Layer 9 of a small transformer language model trained on English Wikipedia (12 layers, counted from 0, width 128). Numbers have three digits each and are written without spaces.
A neuron adds its activation times its output weights to the MLP's output. To switch it off is to set its activation to zero at one token and run the rest of the model.
A neuron's activation on a vector x is SiLU(gate . x) times (in . x), where the dot is the dot product.

Input weights of the MLP neurons that the questions are about. A number n stands for (n - 500) times 0.00098.
n24 gate: 380338526384456583420523331424535731625545545474397394393557569611610481487384453523472487425606408581440431431272424464629665428424526507558437494512510556582602306404586293365431428574470537351378481487669481735602468330414546361711280526605519461660561585578579462312683535340507483542478506477433380351263411794510614510467561353362430475776552510608678425639484577517348430446611
n28 gate: 613554368378600345453411577337510634510594463442382441526301583404447565567361590710510497595503523687427391479375352639205514483650383524301332561671513410572593490436653530467295573486353496279334361656644567620427450429420583415586436547634631503639381293345460638623443690579631325442454585410376483457433466371570521657605251427573490497462314408687510377604652351667573479426640
n30 gate: 503439556527333236446414544523463711527361392606415311513395355524634561626546483428450472421643436441563507521585392294467445593654448458679475285599557521531261338304587561460457546466563563647324590460362355421510547470141573661553511595369487582537363545490118621510476487353479486497751347368406322396422331636456672555634623407469477385322428514347486487409565429507385454672484
n31 gate: 393284615752423631524280453403335339378656527428558567746561725538500456430663590728317517431518480414584404391343446570690500341473469595693697466447307535732587385493360547680570513473496401490514507507658456593455551632534483527333543571476581603523616406358490665428507540460660563548473753278382397547405422486453417411553521507507601345576130438587622513486473357379486687470392
n80 gate: 278383330284382459483534325513592539540487533420463729510480527315417243256562484426487615568373697732521552473669595442545259615480524442450476510339470336598378348434425553722455494477373445418556689520609576537700553517470391352458626533618516443455403425622516641456493500398431613332490583361674406539351599467556493406531453746371628355426466477269371542428493653549319579457701
n93 gate: 491459533380639433356337765569413671553705509459474561615468521667448358618574529458497584531303579500567537455553628545362287407630509470348682409560593352338584517643596573506635526527527515575447586575663497443458675582701437639667590380413401615511494740482503590544433549382555540577506586578354541345477439515634461595451311580518413594503578450536386489403503456518527588576455
n101 gate: 643445403525614185424581504393468604330540702529601422521360621364342507624369482357790212366586443595302652291471425318422544390389555612435545478331536537526463511536404353241489496445403376621435383504529285562489378547550400493560504706353547635373606478607659374573305482657364481642623333574511515389630651609393467679376504500563418581478467489470426192615714638576325369784368
n118 gate: 332491262494518757465408556589642531453438347651328481362600564462360418471448485513641497601681472530619631252553497625252487398552640668447555519625363542631538705541590475552531509642552493444284457611525634452554484359199474494346305638471525427405522526420426472399397670603438435453399528481457304517400559560605579544467547424449617594443490427481628515323381453546635503314569
n130 gate: 461300572333522347336419354617446430580334762516612391604318474493390381454287481607519523456513322534493559635516602329393565650361714586666424310519474385405471583366503475475516569349460530478346632425421599539559535369398395286346514503507433674475358480604516573367487623395580367461669548569328452801503354587506604642264539528575443463445562494533375494625368481490342460430519
n148 gate: 577477551480549400510436323425493464467708698570523551519438584376462467654310630550558557654428379375493516207424595633335633530435657671543520410426437361584554674306436477584532374457688366438371613568611372510530454556356615400604448576318608613545557456369723556510513467199283620413690520530356547689520589487444550527716463249456503709520534550608551390486387503545616397274487
n177 gate: 531204634406506409497402452482440467482621340573321369583633494475613470353459440558396630361500434509587606453458389593367518448446558550627685406474720652451345500521432593491547577460375620497651346592560353648321548512611571561562430370571431637654622435254628254582573443532396541632441549645551405609557458619761537482381466482512488500405423616605553574494494473446444591590383
n198 gate: 448507384486500309387358612544433537463306650555558532487616531451670593525560292694543465490370382537620630380418608395667472684480590401554705442503361584402535446378353710487564323483634521476432316671740561486465486473659752462540457435479290435570624476364396669576548621402650557576533510653483431605374724586561365183447531623514705633638444476678724393535360339418620433639461
n215 gate: 359647643427650517530550460451461411586652477530533421474342514433548333531652441571432676403322543836527645192377589517442356432579487579612356400471427558537371678394677457438506494353654545523473415669421401267453556530480582507500552527541507664432557561527588520654705421504531497440597550334457413500510328540539567784369436497263513610597416600449446481838713510270425514493375
n219 gate: 343385426445439353500437531415537391455383421559679589591335346405557510432564459412375486473336524413450577582424127309625406525476716596442482434644366620606697544342465514581298581292343547534562314405462271591602715658490500409456475528518555771338479560381645408559569582591259561622446451451418618558373582545688542312525587359327544470270430549479401497450338611406426432777450
n235 gate: 460463736426560631398528601427364603595479408274463269530488531715726642297557597541419641470427339500772563566392363270554435456545516443420494491539558579387494448509645567521344422605459510382353344666448607494572543475524418528473439586484378676572630494369617457608429512448442414531455395409683621448457558429521463497401652458400612509457566614513711740421445445352528360442559
n247 gate: 488518560261503451479551471491346622529515509500450527540679560655531613412331352527543461623448491726582380521715310427405429428488551530541533538577465479410283561570533561153512457544448466567538512566491404470401445353573693666431519474389520645437456563401393442473312517484635604476434456566558284547582535553535545577329589532536494523455392559485621523403362456636785381623457
n24 in: 510418486541507465514490524477306490503493578612453479464537710600419595479586610572553817454507416461462378361500466403613718469306575500419486412625736455207272534460493523576387202503615500721426434553326587407352513557316517637381482466593550445573493618541414480459358513514408349562398415227383428557530634653222791520532606675521597474415380432469486318514249412535448447517311
n28 in: 664507462551447310575466490603253296645470493231659636421460304479567531297530493510702486470399379296287675368456570427652555452513425448470528554273328559552334527537323564447619665660423539580527540596544399418600678527269438538397667338562537418302568386483427483391649590597345602534497395521527442543554567395413428609542663530500777697500589572407431510657473324372601584416666
n30 in: 404526571536443526394522475672514604540442525500511646301359496397583643402617529415621689546781237648440514669376273223479518589730666733536387485786540384493407594384452504582546553431553288565595411500540446393437298384316299419824511420448424390528577727463486608614605522196185508610670383411464423377420262617579544504568507518433396507566374500407470496365540584492309523511276
n31 in: 521435531510640296442356554510543510480412443520439483596648634572686578507592433555388503441629470536594668636392544406381565545657531486426462286513466364027431537534743550487493493452416553426287523533607537438548430466594590667410439307559557251576565528428752614626557543328634528404635534590460442636611688704390408302226541391573410691558521541441431464598304429550709500403660
n80 in: 366220523710440641549546503618452691323516664467532770535494454395631494383560614497358339412567455635517440384519282643528422441570526443619547588406497447569371721577609497548500648692400544701561579684487503490398615581580550451614469458520356568614428464605509734513594398534598249529544399305398480691487359438417418503708360544434535560477536568262368522367542639385430607542528
n93 in: 346446650452534563417506450466575719582522462589335739568415406390457484352500281416264413685412550506562655611535560405469522584559461451472323605608538445422425453484500418590534435462595503544595516388576453500526531712645474494531457323649409765602398406536817626481601431413324411532389484552509705574437472258698413609708455429633522398468487375565598432405516656696477408487552
n101 in: 361621338449544436438507241392453466579497562624359291416493563730472521411614598343654339610557609460468691408486578274466389500371552543517596476377541704419637500367384398379540510258287496551469409443653599378591643397398634573349703428329476497423645461706530541666586632391428656691490289412622541311729333338486545493400600604402456503517619656683472396599521486669564639473332
n118 in: 490474596468361557610627535415287722577625465403423470535340533516260458513600633389519317403556389428566547543526561408330571539452552453593463329491292619320355545385516321528575616377361313614481594475490443409411353423446546552532297635602605536610578553448620592685420601364416690370353506516682484520388564500411341542487630632339481544685628532602510506318333539648619377283379
n130 in: 364355507409427343739262540665430424657507664409487406724577456688437601583346378534415695405531433301445428628460623552454561616470605576714465507520533196462548463390376617629546582453694793410426579747820680306363447621473397419447355668558457632562510490408437627439547540475468423480398554596477449578533433524517378608486622569600354428548459486500486622593386372384455381407568
n148 in: 351648267393401458570412553533556625377520713480370448700420469575562453542480480442605544282500517477779705824262583490529534537441544655557614594513587376653257616370500553559385614419486305447463562454444447422350497493447335618621422550449480524595608483446726520594523635578601507466464325756467345595430470560632344497531375425561497637419633460377373435383282594532531781576603
n177 in: 590573408474428431606617608604849549444424470646414568526585345601387530486593445493590439458483644648262461541275533334555520463454513582490398437731589571470622533503541405435671519570421287255441581396359467644470510500474663497461611480396595530600477416436617572377599624524462657507416543446412640332460572613441563240490413484510311368630608533500696662541374855407656678523363
n198 in: 407411538436423570531634507530668423608588395329612360497476669555454568542659523552401618315458705322437404706558335441507432448453356430409630698648463535621642497351277224380523487480377373433476643490439527490524601558406298425497618720455503326387555462428533705541331396177465619558662473566631367432574588520567737640651541417569390427664541562715371447570493350429619465288477
n215 in: 178438577585507287733490469456483392497544343538517468667497354510713507479470530368467503453528399490493759299377510644670493583385275634510468411473306724497587588354458442530503537421609411476575604487778358451692629486618581462684727674646304521540593462510550537493561466605732323493367596531426383431483429651527535376567466417242429560507465624476685627447589421468307624653694
n219 in: 508103238496591432535371577451443569527666400624388464553561421461576597600538523331477480338424462504639609520349435508538547413576500548396500298676542444532559439654341538557496526582600516336604386701515661410516538519335504356405508419717511453353764508378572228535415500754161500313338652236385652590515492418511355570376348632267530414516500379682413519229345822208365279761682
n235 in: 373568704455484430590299656437665427257442663358413609654411591575460484460575386474466422441655510572596544434583583470506374497494380331474361561540640484507716408513424513387381691490659540304548509563376665611389535295471645306553605532572551548428603320386368653474433494347557666691497300664513464283430468271456354503477422416588453450620510406516585472371468535265418423576583
n247 in: 399557689519485312522491661654414522578528391462350352592401646484494450474381568535503576448245478366613488420519416506329491519284655448407519484539571401465682577494305472610301528500342610512322463377348516589557553353420417525289375625541488365408500481490417599440484383510207620538311425663581579368575500359519554626445541436420565476367344670372446518352375613451330646494566

Output weights of the MLP neurons that the questions are about. A number n stands for (n - 500) times 0.00072.
n24: 676729492633612491628448594463584394372218310415579695492433630428586332483263627521535445389365483261464515345313482416304360769877617496562483558509642445484373607518534639162589560475573611244616465709513482247471259585337315322500616771412491602370504404436658732547841676309565555654567308672363376477234633521689303358533313389535330399170473545420368320292749637408596705384464
n28: 257625530704175471212537445349345535541345514466822805394648822627699477679508553452509328426217505491519508578169345334440550426284509352412410393490371504582752321428184796693509450495471377518326435304761362436083643568114603809424271260542520276274467523315238645449477627599693653593271605557374595554531647451440357463522315592329472627561169667486505218442401461486412557594529
n30: 470525417381624407708530565417592488606600456705349221545446445614658338623687464671298537592411797556581701903310744311421584724620522575516379392763606523604578228323450793289380716424377288407577393409267354725389427668423548548245366361393830577613448655482364647573500667250348399419400451468398421636630683426325434410786438517539453491444491390522631714639493423175736619464442
n31: 478367528322173813509439312462500709320487668554408669380395528449668547723345600677539583537383547455459640628550403393359547565392304416289331458671599598447596586800636486519508650848298652560384335544650495612433504504276434331690537734451560520235562230692300750245608352389454306274340554607643664665553547750599789841425402444418623663435478587429456654328608376811427540492391
n80: 483415488436435318580559545387667492496423414779314659612480527331553458704285918504315580585713720783478500372429602582396594517139365500520598314299704519394326321513250639923441400570638468380541399407529620463524287508358436210492807438600496736579602420566403492366408472560437259603614729437609431429464749488646545437569181355487258312563410532543572607390388673407460444200588
n93: 504650529459616389403656517727496734701463255421423524653496740453479556370483638587436160568450516384404486336584476541396270416699275353664617473508544540347476559529531645303511524586657693622596588303354441433760452551488549576644521555378496320477451588576596302436436632500697151487748459530536778614515433727401373711350549694476711468155312766733338695621551593552470644526458
n101: 849451466595467256764602295629354692349340528438430648540415753386621491550496447337685653545423390478558626515510627490160563570668537608610360496307353382422336463490396525356392445287338553605367296570628461518775726105518495407838495641390401448509547282568789444730500268270510268690370595461269476476027532758872554334344519779255426429313519421699350396210452559472534676676495
n118: 848235590473555468645420462359636395434505618615702513810547514504794575500218449635336344300657654525829542383580518582649722424670585517398656457509716560774504416615383419333367399591387740355727491464447439597436580788659654649630705465586486620366527241519368504420584028367672661623453500437107318711441262440478324460354568430473675617500595699614730740458561542428448756455662
n130: 568413420281410358431435712389379585564548507496383424680559380376595392375402538521554442465853457547515500714378566359613521678414504405718458472620414507449434611227433616372480432539412486529464840544389831389420424532701445339542321479332345484394401246447524668370579644089492616584430485435373374447510608465303647759269511547580451397405622514652331390662519599482531489386534
n148: 710463320650572429423607554422363464439500688676686231471545479477472469458500738288523291467548489457624628464585566267384519226508612623261496363416279455579325447615564418479554447613419212269476642562576569317636423609595473688601644270426216643283742512378496434454423420637644635466619552507530394768453439559477388630585484196696509527464390628543539555444444496791524642454813
n177: 367344593395639189476477485473406316386684481413477458425545664536660376422149495584588682624529381635737575295642514557285486323774421383659378375736459626305570670687523347301283752495593443418828403290216303767233699564785637402563465632416550500452702616319540612772556175507167367562554639531511310510452514344445558602218810587523369590626491248372528429490380529271205490805452
n198: 392263546594358612346317423468691776335742491691433296775496160525452355611340338734621460491253665387587646482386093586635618533561450545540317637478541231543567471474635393536668430847628366463489588450438349678388579398401492407277397533590518448531432500447648369463546445085415571940403569429486500416547492307541617342367556500392192436410445544218441699544532553551580731465356
n215: 358618432386449470257672527401675256670396471428678672531762491427595366313304457457430539504534346600397388509336683816332380521466471348637608615581235608825421504466504268315285447532587582472375611430516313476520386500655350495213368552435285597442421442301594430439606438430575277628202542527393542556803484567504492410219395565611540337566601270151600471749687491521474669591461
n219: 670473404266554564797438325532607594843660417510116890427597515327650656344541730527505682464540839692584670575595316539670337037174940667577449413614732630567553580692584617459723684640384604787376343308255399509619339337514703649597474313451363597442268366379770428747353365378362343468412534203684373465396368555519537481348505472529348345594354473461389689435590706409495554703500
n235: 320545267340429669569373508584474541457330392432485529382461410486511359507317390500456531422492432486462441565875732444630344427519380553483624461477605546446438453211372457239622507397754514579451300431385465597594580610597733423585500361496415418476353358623685577518460459072523601419680545658558574477342414472334532464644534604366380574527337590407467485090488427643588534817515
n247: 556234571394522446523427828508685304722658571239522452678596352428273706680474681340725753523706453297608599596413706562668263634527374387455487458370509645456566414335365518319601299644637635688419569683607468603571556538487452649660528564618408476585127752582359382956681439217389574361630669418221637546410342329599429487700633440461399452480513710217447350455682441338555327384364

Each question names a token from some text and the token that comes next. It shows the vector x that enters the MLP there. A number n stands for (n - 500) times 0.0084.

Then comes g, the gradient of the next token's log-probability with respect to the MLP's output, scaled to length 1. A neuron's effect is roughly proportional to its activation times (output weights . g). A number n stands for (n - 500) times 0.00073.

",", then " In"
x: 612409503571569540662494421253393453310509498604393436512529619621571477586439544594578719392625528417472658577639669673584303366660332652429389643473426422198375666536441599696500433623489595427609533416581585576555401477706563598424439592731524321482486591391392392316364540281387241517600293584555478383473426341617350510578706515436300482546287616395506624311650535422759199356384
g: 439786375685512639526483584622201604340553553335636477681532640497545478575363620556645501422253754521502449383701488602536532512431573566440633231638500389556574472661467452422383520474447451595431302336423381649306278374564566495404568523391577574654544493394493627368283690455643590559626421604623269302494523515269566534417645612219382618403402531648367512613594313488379590583293
Switching off which neuron hurts the next token most? n235

" published", then " several"
x: 575550333414622710620655600519507375267506526531284410385430603430580535404371523516450610543269618416428597501369730513467430393504447602514347584671494475382401611688414659461533542689701478645721615253732648670765267360418323575542432574493603234683444572713599534276557703475391636585670405432338324453535336643494246510581324538445529240540429635557402368598509556387447372439561
g: 322451550279222713651633566527701390439547451657491494432688412344523540308571293467393487675317645577288331344425310382781544560388458650529610538551404604437609312678597437512619754585440415614367565572400446315342598599567559561448663499497477549525315391412590441415543635603387674615684485593576504476587637467397594630519391392596487600377503535602274544619399426308524237399724
Switching off which neuron hurts the next token most? n118

"ol", then " Ma"
x: 559548544363573441422463365562551447494602436609450379514588692437586352535474802480823371547656398475654624573931574510346487376638617530532468379669544763574297350510627562581431564654616393550569479484476545706395572461524502630470401479571626460193490444445529353432358348244830451674422560445376436278330507548423475561512544363384445342444639507597804464387568683492614390452617
g: 443439584733540660666419546293216780459658443555341560464299616661682516529327601609305616402376588645528674395445409494327495419797711681465637438400521544333540472510486510649450626408476699505661506338449448263313494630656544463516429552473609537424248584522408436508512494606329340438605443548672568383356352742553373583377593541565423611248464580455378508379551507548691651383456
Switching off which neuron hurts the next token most? n247

"r", then " B"
x: 604534400461852454687326439491499204449495179684617539518485558231517177626525727489623454695578517435485528539603433359470594548679296318544644437387436574480263536583600599598726627473384288410555679580508644491531535336659522468298448183335420474464643313567568466514547606327351595513416553563413746499390570444635575312401577642369360541542405516408442461399636454426612489349477
g: 460647662725438418618368443345517600364469372369464438302392601531807382753318726661351383464373563494380568451612726425540423491689648624514527567531645399691678519473586282440520299786379524556728418350422398614429557542487449308493451531512644285325682589402489423470377392350664383453602561523728595363343639660513489497517685424426544574426387389469566423472410324671579461595450
Switching off which neuron hurts the next token most? n31

"s", then "la"
x: 531457512478776417587564349371336411570459547549466518496543532562522451736506595372681445723587569429587711761572378445521454421226322593506642338480521649506509510730494474482449321503539511583521587587488535547766417314573288539260364366510528663437758423390442447349490608248581509675511314617497420394674519658707526652568382526356455569714411658351768488460737360452332376635437
g: 315445256595496208571624437384533580405574502423347570517459423319535388432476514491571451622500454625457400543709566628505310360511598674716671413569584584307544377682521563399443556391399460718461172442632437354441607483634606647370530664679607744360233265423543554621533228467445531484411378502479678715407448479490560428526371531538273642531530517629546387524704487277507594239508
Switching off which neuron hurts the next token most? n101

" Bro", then "s"
x: 488507505450715493467616404474374337379621736527529315586523726457646718452525630410663635438556605367602508527927290654479475644390437586625661640364555475531429447265346508547383590484547474426490530506376566572475345246727413671330351265455678541416438431499402513501604503262520353515385355580320572529586734354630721507515512486622518530630516556272415452366536595379546497406194
g: 555590592328463691410436293489539566516682337372409433543313406564699464478583308487682492637571697406381526709539450470490292584564631488560555549530455523437288704385511507588374396699472682589537424399570421561513502343279502421415477581405638338250560423433571370450588650487623436450239434395463289560452578703668548455536942454528396502359524761463715734541492450309547338404446
Switching off which neuron hurts the next token most? n177

" re", then "gi"
x: 379429340427626554567703292266499609491358581608417515561556434400669624533497436320312362540632762439480390585576260489563247225404701640597365547396448596569363507551471922597450532473480496549418579448349423520735540613313293320698474355704421522434596524482483502333449501495255531541462647317437346486524453478376546282575526617333479309511503534478324587238335721279595438472497
g: 448407307473429412538393456501290294574424253384662331317363723355437708552435584363644416442539600250568510291410474512494508377530579586315511483314601437564443488526579592489578572264398440329458622611597675381532527411455714450526426622646388598403369456666353583525408635501425374511401192735486506567620308422429645404500547732228561383236488460492430667625325363616507441363594
Which neuron, switched off, raises the next token's probability most? n219

"al", then "ification"
x: 682706484401570383513526572560728471467468563550793688603384452374647599503529439392410643690512468331470522742316754591412474446606485574500562647479639534525606578367293643445489226769594531388456352385496670484423645421263449566486527453560621390575378428270461727428425610625585545408533573427504563320457550574282554274575584567367443761832531252551486493605701394684695506503503
g: 518261273428588428448511441628437646375682406594641480545679605554419441450643258193441512248308526439368351395651455485590447640543487461425715497345454432592213582568561679413505481436370453501395353542440576468634546477303433555675645453543302369383590455630274667535632725565487602455595698369573590646491473543510541534712357702533373604529633630665353481625352411700358302473603
Which neuron, switched off, raises the next token's probability most? n198

" pro", then "vi"
x: 675424493382371579563495605433525154552482460458584581450549407397667488368423527468414595385682595785542534764418678649571523651471330765445546485369558588488287373563598576672457597464696403622567467429330469769497376558601647617651422401516685542694516361709467525231577694305442330466361647436374288685441622553403674351508399455418492469424664429342426588532528691261422598555396
g: 287465439327611447416657286521480405302460529303685427282561856539393291525731545478634571444514367293452434685671580540652418463710536494455422392611650480536537464615502654297507578482295444353502298285380421329479649434682397469515316428389553455617518550595393531530633517586492556570629430583400627593521601599727705511312617363388493350403505452458453715540582710215582581481447
Switching off which neuron hurts the next token most? n177

"o", then " Bar"
x: 438366566336585562733527333265376315487562401567430415434460558579674567489406598475577616399502489743650292619636702600527374373684562676517374483359651596608367605678387460498445533602630485433346205536548676638451533429671493353369464450563514607320423362366439491417215474325657325736552570468473658368212609423467475573569520609424534330439357525489712499378581605380505183269421
g: 475556671487559500591373671494069801634588412435304443577488730600641263527187577521551605589509509653509629541518489334368544408724500437479448513436689318356314572332490524428485648615398717468733613664616469344449601703481557595595385708502485503486475567598561380647389502546423443616673529369587483509512460615546477705250655453539528500525379552287371489527359527668609674519410
Switching off which neuron hurts the next token most? n28

" w", then "it"
x: 357480352688530567540829508464560648542426739573537621464407337357619658529468590305441668593744548393588501413590485414509596552340540451507378500475412547680359666512509798488630504419605309454635555642416751468655354532285486554588387511568631489583786450610589446479604430394471397345568535421406561616500268685479393444471422435274580392855731609760502464296356691406613667351450
g: 720448334509539816658576336489375426596530608504583416412328514530576493476683374619389511653461560454699474312701562552553458476555397525497585255361596437352444282540487379293479392674384595830528399476395463603412596593723666599643535238691529541404444523449440182398415434382491636425607275436480428504505491513500580508488408290557426595462500301478364601404320758738417683537489
Which neuron, switched off, raises the next token's probability most? n219

" co", then "mb"
x: 458565576495495528507711326422434373356489588431395552630435475238679437601368448551472454594633703826609493708695535761531415444364621504410448576464539451561240490501265704647306557432609492610712520414647672590789434501637536523382587368732538597601398275738611537525419583258467444529421378429440518537551567327534518521646318484640497266449360517282637490444587731307579380488498
g: 518489504530476642491557655362490495527519574603600331349318600305501266439373406710637400341599334581579439301440379295649526635276604657485555401701586596336588595521505452465615470351562674476531463551564680389253542352589363567413722566613326606250317516673297416596457569514427486494493667600672678425735482681480509526811287363596508540443452492519276633474593430571628392390372
Switching off which neuron hurts the next token most? n80

" |", then " It"
x: 606369492353417576681759562328440595275580584456499370566420710528594577492538654541503645491545601384355521576567792606587265425575480757630403547544394326299490471562524675616512529626425472498559541435565606586601428705590380728432562649543503446611625406723402493406479541235606233366523593466430520089377486402416429479407661472632376623649639533321499444196484413438605588527502
g: 628311434642636592481546299452446479656159722481440414663523477430428338611571578737428608351101438504708689412551492309375473581611409338344597432472715392596411669526637451527480652630493545445547290367551501563383473371681675498509418315429491543506350727225516525399384575427256593445551340348560529489444342380460484395489511472453388488629475476508517542511383291549392434316291
Switching off which neuron hurts the next token most? n93

"g", then "ious"
x: 590636281619680510348643434561408308475500618529540456415466637431337656521659690543741188417608410381504534727657485465668602432612651553513333771412596520486533438518560454639802510652333493722506467474526563537305623486485485413468551635515577440507507354731651417478466383541705518553313550214547721664452612392233515566618449523429312471578426425501587676734662434506528592438765
g: 360350632364572451514197281501561509578441693590472478470481473498400350459618633517379503644351406579329463231372476548453541519579282764560525358609468480662327455449587375316629523549402494746542591578658448698363429702559577553547388463380535304594460652595446667635549575509426616547221573525531647468568618519346395431559363345549699279541703714396456760626511468623463752399656
Which neuron, switched off, raises the next token's probability most? n101

" near", then "ly"
x: 591516209462629410744556308480549488656555537594715335494483557711533381570529463355356295495441555593541558588196387587554502337572448528512301385460370741703344656599362510621545445528564412609506586353515471390658581620454421874385629606377799399346726460546672275552606500393686448595541560434444635269371478676392366489530581499305295608644510557480576328530481453293556588560360
g: 454496344320620673273544518600691459338526453718444358459616366569428519464468594409492345468651598278353385379392776481573437634320408645731365292650496529551390396439403531565540457393511537548700518391449586298335467450739529519604634462410601392499307363245592540568385393476340663511448389467342386421605434693498332449235460769332519427468675364464463375445563713440463380296419
Switching off which neuron hurts the next token most? n215

" |", then "\n"
x: 708465528348326600514691623346453597331447598456499421485402754500577554544489674655485661456614702272351673647616883573618398411641445682516312564446476342306489451536524622559431547429514493484566442384535608478523501644592398784431560533651614350528634435684505571444362498336583330430631665306425439183367502299379347463608557380587227590657531456368586491324578453429590699438536
g: 474549460386479865393555667409681359499694679472616706489345486384558576453457684382732429543439428251322645402504592711523527409353426540679377613378363519406487406661557424475352391517398391566395716429636543580568560597600345391534573514571371526633561376589579729531579348501815469553577500351508588475381645480364787566748423630533563519580378611427604282454590570310559635643664
Switching off which neuron hurts the next token most? n31

" C", then "at"
x: 636467544458809342381626641604445407524512518606532470641696466418745510570587675395601468690655560386560539641576475494486514346471481552492349516624525551313302616628413614363458527431557424609544529713584508620609363585612510514327588376495541495581846298407577319708396411165578430574424456558378382385371438432449394603405303443385405482630517380883412524521803702421642472599569
g: 406406663747446552528758424637434568629635478519523717531413470397544748800645434352732435477440341445532730563745407319296425280495575286381538468651433547719643449573645512453368595594703513560465536327493578761508613557654499609475392323530784534596382564592567520467501426425495414404401775534414401461592637568403558437747417525581499630423524489384569496685478318516571566682531
Which neuron, switched off, raises the next token's probability most? n247

"or", then "ial"
x: 624390400204718651420364374463554581489735498432486404562174627379531541582483689544517373613804555432648544624415660500663488393516372578589462593661482705421483438424435505732386677610627457436397485501562341750507540720634614518477303515632643240415413571636542394574347668397708566586445685469346756483481513642514398349473544384424327372472703582454366427657513623552731500353564
g: 452508546455460481556595614767208513484566564790471552507470491568335628269463623648144348531573362328577558557475469278696699418290306625425629448472640553401486396594529221425570562428373466722575543629586567565380641641524528465476619517435334336573553498481396472540423420702393640403534538525515582612481345409399512742407522510457461277429523525637530639704567481755462427805658
Which two neurons, each switched off alone, lower its probability most, in order? n24, n28

"lan", then "c"
x: 829475584306647475434410567614392325667838500398522366571615414422689612458326549383645589647632502543677391629675270577382294458530570445579387573294487682512538448622562429432518288561268459584436508446518769562578603158754576385420473451636488524507372579544614619495534438345488351545642532511419572348500509310489440412747530648530472829428592497387621476396374295470471623710369
g: 419420356459380382248449675311543407543513565395435462544526459350594591506480419539218503370414616752433677669677243643496533532692367455308625284445417437578533319607484660605471529735363397496382387451433421439569583337445443660336517301530547465605603521801427385568329634542558631326438418379347511476230498729363364259506493491512535621532564343482604771451648463497397622396546
Switching off which neuron hurts the next token most? n177

"za", then "ar"
x: 519443544458651544521500488591558364434588282551586511482576371525539463562435511625666717483664546272678312482575600626568447371543635594597486592567606642467547656658488562526489450516530411522489464575509643512414556307786756571378575422630507510419659521518708412480390309036648357590447468577475524471502544443250625554548647785381584221484434475307578411591469361319768445467430
g: 382468469576360427429555531495470485452392445422450703531572464526544540392623504151567444573699888479530638555569684376271469335517505231520546565504440540649462597438427425186589473467537646498482730674706502473379421422271289532458399515449497506295572638538577444363659322437597529393508519311531571515601606252276579330229372453610599591488743569437571442490322556518492758612528
Which neuron, switched off, raises the next token's probability most? n24

"o", then " appear"
x: 562504445442656529664364420477468375365586376359473538346390495557466525532342466400563565533546527663569135429651783560437539523555657675512419615430498550456486456602575522566459522706682373421455278458418789502571652539781571593788359467474464670412423446382555559487337426219673308600462381490665675368379598481275489639687449658457650188419396592579597566401643593443751485322475
g: 597534538573436771466369369526656571512444563476262497601509472483587428539306391506542374352455151456233187529463684289555540591577630637387463452553787313672592486616415415526658386446522676400527484518318595317416600370351515422487605368485513478508552655663468443527681598500562633475552507450528337468792449454655261482731578548465538257641523648485341320507250363497606543428475
Switching off which neuron hurts the next token most? n235

"%", then " Me"
x: 482542437370584708576448323527399655597559410101514663508540600421556712606592432366290321403550722254310488522601751426648348511515297618490427644730472587247533551505453461620712391501706393531501544470487679649387444618581544507317364490558623335446615316590455570467553574218635333406573561439348824400508507504427487641523485455662330508649638553597373454438573520607327540432417
g: 485463591479583590654473449393318387432491433605525363450323549643394399555403604495423536530456538655730495438471316271431414476807590571379768388278511495558333437388631603494551347604572405464665063563493464633323473507662494564446287546434694504457264598291498342551403457417387427288434452628560591379637464279413331699349673396443318622426510546436370528453364599468284426523398
Which neuron, switched off, raises the next token's probability most? n198

"ing", then " Ex"
x: 546448554223609694357513404528564557474428377402422463461462477460525577601440738349678594421388559436526359683518680524522672409411628413438457809363306576425565424671424642561421330745793518642608407614585398696576516439516409693592385535597587386467402391595691748607191582341487350526623385344612380432584604410576335374301410606392514541312538623625489330350770526489701425392479
g: 382604365782532494652357545576482567514724433582457436654764716449551622493470396618502746390617490442629409347535686521430503375655622669420563308403508470601557581576400620461527523364435485660369506345576471588436460529428275620477490462458595582568680432387430657471373594512512263270543471544690490307697425588351377585408538195358502470368787523309464423514612486634163641711474
Switching off which neuron hurts the next token most? n177

" F", then "o"
x: 575601566533743391262703642600575393487420485423676544505639530421628562521472753399529505512965644428510665532622867527613613504567304545439390359478572609464200511557442552366431360421633591522505443554557541726553336578595334620449616333551485420556673221399553303520463324264559365540443438548356464423406515485370440520317390572345478455518678488719488538525455462204523679541388
g: 488533467396390494434400395312313536356306752480704400390412367385491610731460536364705550443500436278650287718418585474580552725508340521251604562330667724496548423345282612415459432305465588508552730599491831636608615580533425594504458587577679402485376463446388741571426588501715500400562580502413467479391426592570637489406527522536540432534518467621595450312451471299539672560187
Which neuron, switched off, raises the next token's probability most? n31

" Sh", then "ow"
x: 427376462465404439573648469417431375432656429443582561523588557474611551460515636485673781548717618335558527613425711590396542555195589624383644453585305396736320680492370737412609395544574553537579627395607513492663448241714477557392350396416240418618889567570560308408483458348586409458596308393484641577501683404466439585487340358575510633832461591527556188547498670573640442483551
g: 467592358510650493385642511254502737627548719415538269712904497487536208523479282341645608460435770409380416348558603447786462704492523632391372553549362470445465357596454516346256585387553527473389616417568463289606407516445626413628557434576448445649391659598396650446552637487514436416490562282545552446352379480447422564532699317491490614640604648448486431574618590643428361386599
Switching off which neuron hurts the next token most? n148

"d", then " one"
x: 449383369448578799491550463479556512553472478501352347467605582434485489509565558390568582578463630573503547461415841577600596290485398678487297591580535544341354487704394644482356287777821537644500613281692657530696405396400263524526419607471514181646617626934423498609474758408479585496578333484495280434447371515383356518395426534458447437566775625498413434531512671322440413451499
g: 726498471450563361426512365528433627480531243616298510473659696679462350417381393243544734496591369453388286395478579483459354527434400545528517461350328501456666595568531516375699809311545698495466362702635580440500505653712321485331479297589204441322395441512530569403655616678262466436448474570652613595322298334503360442513415595420408425661613572375624544542652464446397547539479
Switching off which neuron hurts the next token most? n24

"ru", then "no"
x: 577549560458604521540551502474454487694720285538580330636433581296539460492465489419887550623629583315593401551482320476413367390424451535296416382387285678653315440496620398629606434496499576894464532778274597558421518452560594622376672404506347714598572576706609350332559323314477552515564482719382586496306478573497582581643527476429408627560403414280402471519671457418476694491359
g: 424394505363440600656340367491731358534444469598533474680495581705366261595585559214584394599570705291640331567480556541567650463629498628485518716670527581727637727512776451621507380455393598551537474242564397574466578591668663388542445394558349563481587706456522381569695542433242635621545458345596269474635521295713458685545417657409558492318588607596487451648406452596438408460542
Which neuron, switched off, raises the next token's probability most? n177